Layer 8 of a small transformer language model trained on English Wikipedia (13 layers, counted from 0, width 128).
A neuron's activation on a vector x is GELU(weights . x), where the dot is the dot product.

Input weights of the MLP neurons that the questions are about. A number n stands for (n - 128) times 0.002.
n232: 117, 94, 106, 121, 157, 144, 220, 177, 116, 102, 196, 115, 208, 176, 156, 48, 129, 161, 148, 160, 143, 107, 185, 98, 105, 134, 118, 101, 140, 91, 219, 113, 100, 129, 147, 186, 116, 93, 124, 161, 181, 128, 114, 180, 94, 60, 119, 127, 81, 142, 134, 181, 193, 134, 101, 84, 109, 94, 138, 111, 145, 84, 164, 177, 84, 91, 114, 125, 85, 95, 164, 103, 128, 117, 66, 162, 154, 43, 157, 72, 160, 129, 114, 124, 115, 86, 145, 101, 216, 178, 105, 108, 159, 221, 135, 138, 142, 114, 132, 105, 146, 127, 152, 130, 168, 139, 128, 104, 145, 143, 113, 193, 149, 121, 116, 88, 127, 98, 126, 98, 97, 83, 173, 117, 120, 78, 76, 72
n276: 94, 111, 200, 161, 120, 130, 154, 202, 115, 127, 206, 114, 131, 78, 151, 110, 109, 127, 135, 143, 92, 101, 112, 143, 122, 164, 211, 129, 137, 87, 169, 118, 155, 61, 71, 129, 120, 94, 172, 104, 96, 182, 144, 112, 145, 168, 144, 105, 146, 126, 155, 114, 96, 150, 142, 119, 107, 168, 85, 150, 111, 147, 141, 123, 192, 115, 189, 106, 6, 143, 86, 108, 128, 94, 60, 172, 137, 99, 117, 96, 178, 133, 82, 160, 82, 148, 126, 116, 146, 171, 77, 61, 129, 123, 146, 137, 73, 64, 141, 124, 198, 150, 152, 52, 128, 105, 181, 121, 121, 137, 154, 137, 150, 156, 146, 91, 144, 166, 82, 122, 99, 176, 146, 170, 100, 132, 139, 141
n419: 140, 168, 180, 124, 106, 86, 155, 163, 123, 141, 143, 157, 106, 112, 160, 79, 147, 148, 115, 149, 173, 114, 172, 64, 114, 204, 150, 76, 31, 87, 102, 108, 133, 92, 117, 175, 146, 133, 100, 68, 186, 117, 129, 107, 150, 135, 131, 125, 122, 46, 165, 127, 116, 114, 206, 149, 89, 129, 159, 129, 96, 64, 168, 106, 146, 160, 123, 120, 117, 140, 134, 192, 149, 144, 159, 48, 181, 118, 176, 91, 147, 123, 108, 181, 185, 198, 159, 132, 80, 62, 116, 187, 167, 137, 153, 142, 107, 134, 70, 105, 156, 172, 101, 124, 106, 86, 200, 102, 131, 174, 81, 95, 109, 102, 250, 107, 180, 157, 55, 69, 128, 65, 92, 120, 206, 100, 112, 109
n448: 107, 130, 144, 203, 179, 146, 139, 179, 134, 151, 134, 170, 139, 126, 157, 128, 115, 74, 98, 140, 78, 141, 96, 82, 146, 71, 43, 102, 118, 159, 104, 194, 133, 149, 138, 86, 135, 164, 137, 69, 152, 129, 98, 146, 92, 114, 134, 119, 205, 130, 126, 114, 130, 197, 61, 229, 119, 131, 47, 117, 94, 112, 178, 213, 157, 134, 117, 112, 133, 153, 149, 139, 130, 144, 78, 102, 82, 150, 123, 71, 91, 98, 105, 113, 135, 168, 157, 107, 134, 131, 128, 165, 162, 122, 121, 90, 67, 185, 84, 143, 120, 112, 114, 151, 86, 171, 120, 169, 179, 193, 163, 171, 101, 105, 160, 88, 138, 116, 121, 91, 114, 155, 117, 172, 107, 120, 87, 179

Each question shows a token from some text and the vector x that enters the MLP there. A number n stands for (n - 128) times 0.065.

" Full": 130, 119, 122, 164, 161, 157, 164, 150, 177, 145, 152, 137, 133, 126, 125, 162, 107, 163, 105, 94, 130, 157, 173, 106, 162, 105, 105, 101, 129, 127, 117, 154, 129, 136, 147, 110, 90, 116, 158, 155, 110, 97, 118, 125, 85, 158, 136, 159, 94, 100, 110, 94, 144, 72, 158, 89, 124, 125, 122, 116, 124, 110, 121, 149, 108, 145, 140, 141, 82, 131, 112, 126, 117, 125, 109, 129, 162, 130, 127, 164, 116, 125, 125, 137, 143, 88, 134, 122, 99, 147, 128, 128, 131, 150, 92, 92, 139, 152, 115, 112, 159, 136, 124, 98, 141, 168, 141, 156, 126, 106, 117, 86, 162, 109, 111, 126, 88, 135, 183, 128, 112, 131, 111, 143, 118, 74, 163, 143
Which of these neurons fires most? n232

" to": 109, 143, 121, 136, 139, 140, 161, 131, 107, 131, 109, 131, 103, 125, 133, 102, 136, 142, 107, 134, 143, 138, 146, 111, 134, 156, 123, 75, 136, 136, 146, 131, 147, 73, 126, 95, 126, 127, 162, 135, 129, 97, 135, 112, 173, 141, 98, 152, 127, 63, 136, 143, 114, 162, 105, 126, 110, 123, 80, 133, 140, 93, 76, 118, 124, 122, 132, 137, 99, 128, 119, 125, 156, 146, 141, 129, 123, 150, 117, 138, 140, 117, 163, 155, 167, 103, 141, 156, 125, 132, 108, 145, 123, 142, 106, 105, 104, 128, 109, 148, 164, 106, 152, 121, 130, 133, 148, 169, 116, 98, 90, 136, 189, 87, 144, 131, 114, 134, 154, 122, 104, 139, 93, 120, 158, 95, 158, 198
Which three neurons fire most, strongest first? n419, n276, n448

" K": 187, 124, 127, 160, 109, 134, 172, 126, 150, 118, 143, 144, 63, 118, 153, 91, 136, 159, 126, 123, 130, 162, 121, 115, 146, 116, 132, 112, 100, 161, 125, 104, 141, 94, 118, 103, 90, 128, 105, 143, 103, 116, 109, 155, 195, 118, 119, 137, 151, 149, 91, 148, 108, 110, 85, 114, 121, 161, 91, 180, 147, 91, 101, 132, 138, 135, 149, 129, 110, 143, 107, 70, 114, 131, 151, 104, 153, 154, 124, 170, 116, 107, 163, 110, 148, 143, 122, 140, 109, 145, 103, 154, 107, 155, 92, 126, 132, 110, 118, 158, 123, 148, 105, 86, 127, 122, 131, 148, 123, 128, 101, 122, 162, 115, 122, 150, 127, 127, 170, 116, 144, 125, 62, 121, 148, 142, 133, 171
The most active neuron and its activation: n419, at about 0.11

"oy": 149, 120, 104, 197, 126, 153, 157, 135, 118, 134, 124, 148, 69, 173, 159, 72, 141, 148, 126, 119, 141, 122, 154, 114, 178, 132, 130, 114, 125, 119, 117, 144, 162, 157, 140, 129, 134, 130, 147, 137, 87, 146, 115, 153, 133, 139, 126, 111, 153, 113, 97, 136, 103, 111, 113, 114, 115, 117, 101, 104, 135, 97, 115, 138, 125, 115, 129, 134, 100, 129, 137, 53, 125, 111, 98, 126, 179, 106, 88, 163, 111, 137, 149, 118, 166, 95, 100, 131, 117, 160, 134, 153, 136, 130, 65, 117, 85, 133, 138, 98, 153, 158, 88, 137, 142, 113, 106, 140, 132, 112, 137, 116, 166, 88, 118, 126, 149, 179, 162, 122, 130, 106, 84, 147, 122, 128, 130, 157
Which three neurons fire most, strongest first? n448, n232, n276

"|": 105, 131, 119, 180, 105, 104, 138, 135, 145, 132, 166, 136, 94, 114, 78, 78, 152, 146, 115, 136, 103, 150, 100, 115, 139, 121, 115, 115, 126, 154, 127, 94, 147, 78, 136, 111, 110, 89, 150, 157, 121, 117, 143, 135, 119, 160, 88, 94, 111, 102, 151, 171, 112, 106, 96, 104, 163, 109, 140, 133, 131, 123, 117, 163, 133, 131, 158, 147, 126, 160, 104, 116, 133, 134, 85, 114, 139, 166, 126, 172, 110, 145, 156, 109, 173, 112, 115, 129, 120, 162, 130, 134, 104, 134, 105, 95, 135, 168, 129, 172, 139, 132, 145, 104, 125, 136, 148, 172, 114, 113, 110, 110, 161, 107, 154, 141, 96, 138, 169, 124, 153, 128, 109, 107, 148, 103, 131, 128
Which of these neurons fires most? n276

"uk": 138, 145, 149, 191, 132, 142, 176, 141, 125, 178, 94, 141, 54, 139, 144, 61, 155, 152, 147, 72, 113, 149, 138, 105, 160, 135, 125, 129, 101, 145, 109, 130, 144, 132, 127, 129, 138, 129, 137, 151, 133, 133, 140, 133, 160, 126, 125, 106, 135, 110, 87, 130, 138, 125, 111, 98, 142, 142, 62, 109, 152, 112, 88, 132, 141, 124, 113, 115, 147, 110, 96, 77, 107, 92, 103, 136, 155, 162, 95, 197, 102, 145, 133, 131, 156, 128, 128, 169, 117, 147, 112, 158, 116, 120, 82, 115, 118, 128, 130, 135, 154, 161, 118, 113, 147, 151, 113, 141, 141, 109, 112, 107, 146, 132, 112, 167, 123, 124, 126, 106, 123, 138, 112, 124, 135, 124, 106, 149
Which of these neurons fires most? n448

" on": 124, 117, 134, 158, 131, 138, 150, 149, 92, 109, 126, 113, 92, 123, 127, 86, 182, 154, 109, 107, 135, 171, 110, 111, 144, 146, 130, 107, 136, 164, 128, 114, 174, 80, 136, 122, 107, 132, 126, 132, 149, 106, 118, 108, 153, 162, 125, 137, 142, 93, 128, 127, 107, 133, 113, 121, 135, 103, 109, 130, 145, 90, 65, 149, 126, 118, 134, 110, 115, 125, 126, 120, 120, 153, 137, 147, 146, 137, 86, 141, 146, 138, 150, 126, 179, 130, 91, 106, 130, 131, 111, 122, 100, 140, 104, 109, 120, 152, 104, 140, 115, 109, 138, 122, 128, 106, 136, 153, 145, 133, 119, 162, 229, 98, 152, 164, 83, 143, 171, 148, 99, 132, 95, 123, 149, 86, 132, 161
Which three neurons fire most, strongest first? n419, n276, n448

",": 131, 119, 109, 136, 122, 101, 153, 145, 124, 107, 124, 118, 118, 140, 124, 95, 146, 188, 123, 96, 134, 145, 127, 139, 145, 143, 169, 107, 127, 161, 114, 76, 167, 85, 142, 116, 113, 96, 133, 145, 97, 108, 181, 116, 136, 160, 85, 142, 130, 84, 144, 148, 132, 119, 119, 103, 145, 101, 115, 127, 152, 114, 112, 141, 118, 140, 107, 140, 123, 128, 122, 151, 150, 155, 131, 120, 142, 140, 131, 137, 142, 104, 157, 140, 101, 115, 75, 140, 128, 130, 109, 129, 94, 117, 110, 109, 127, 152, 116, 131, 115, 138, 102, 128, 128, 179, 132, 182, 126, 92, 110, 111, 208, 72, 171, 158, 105, 135, 145, 148, 151, 138, 100, 90, 125, 128, 140, 155
Which of these neurons fires most? n419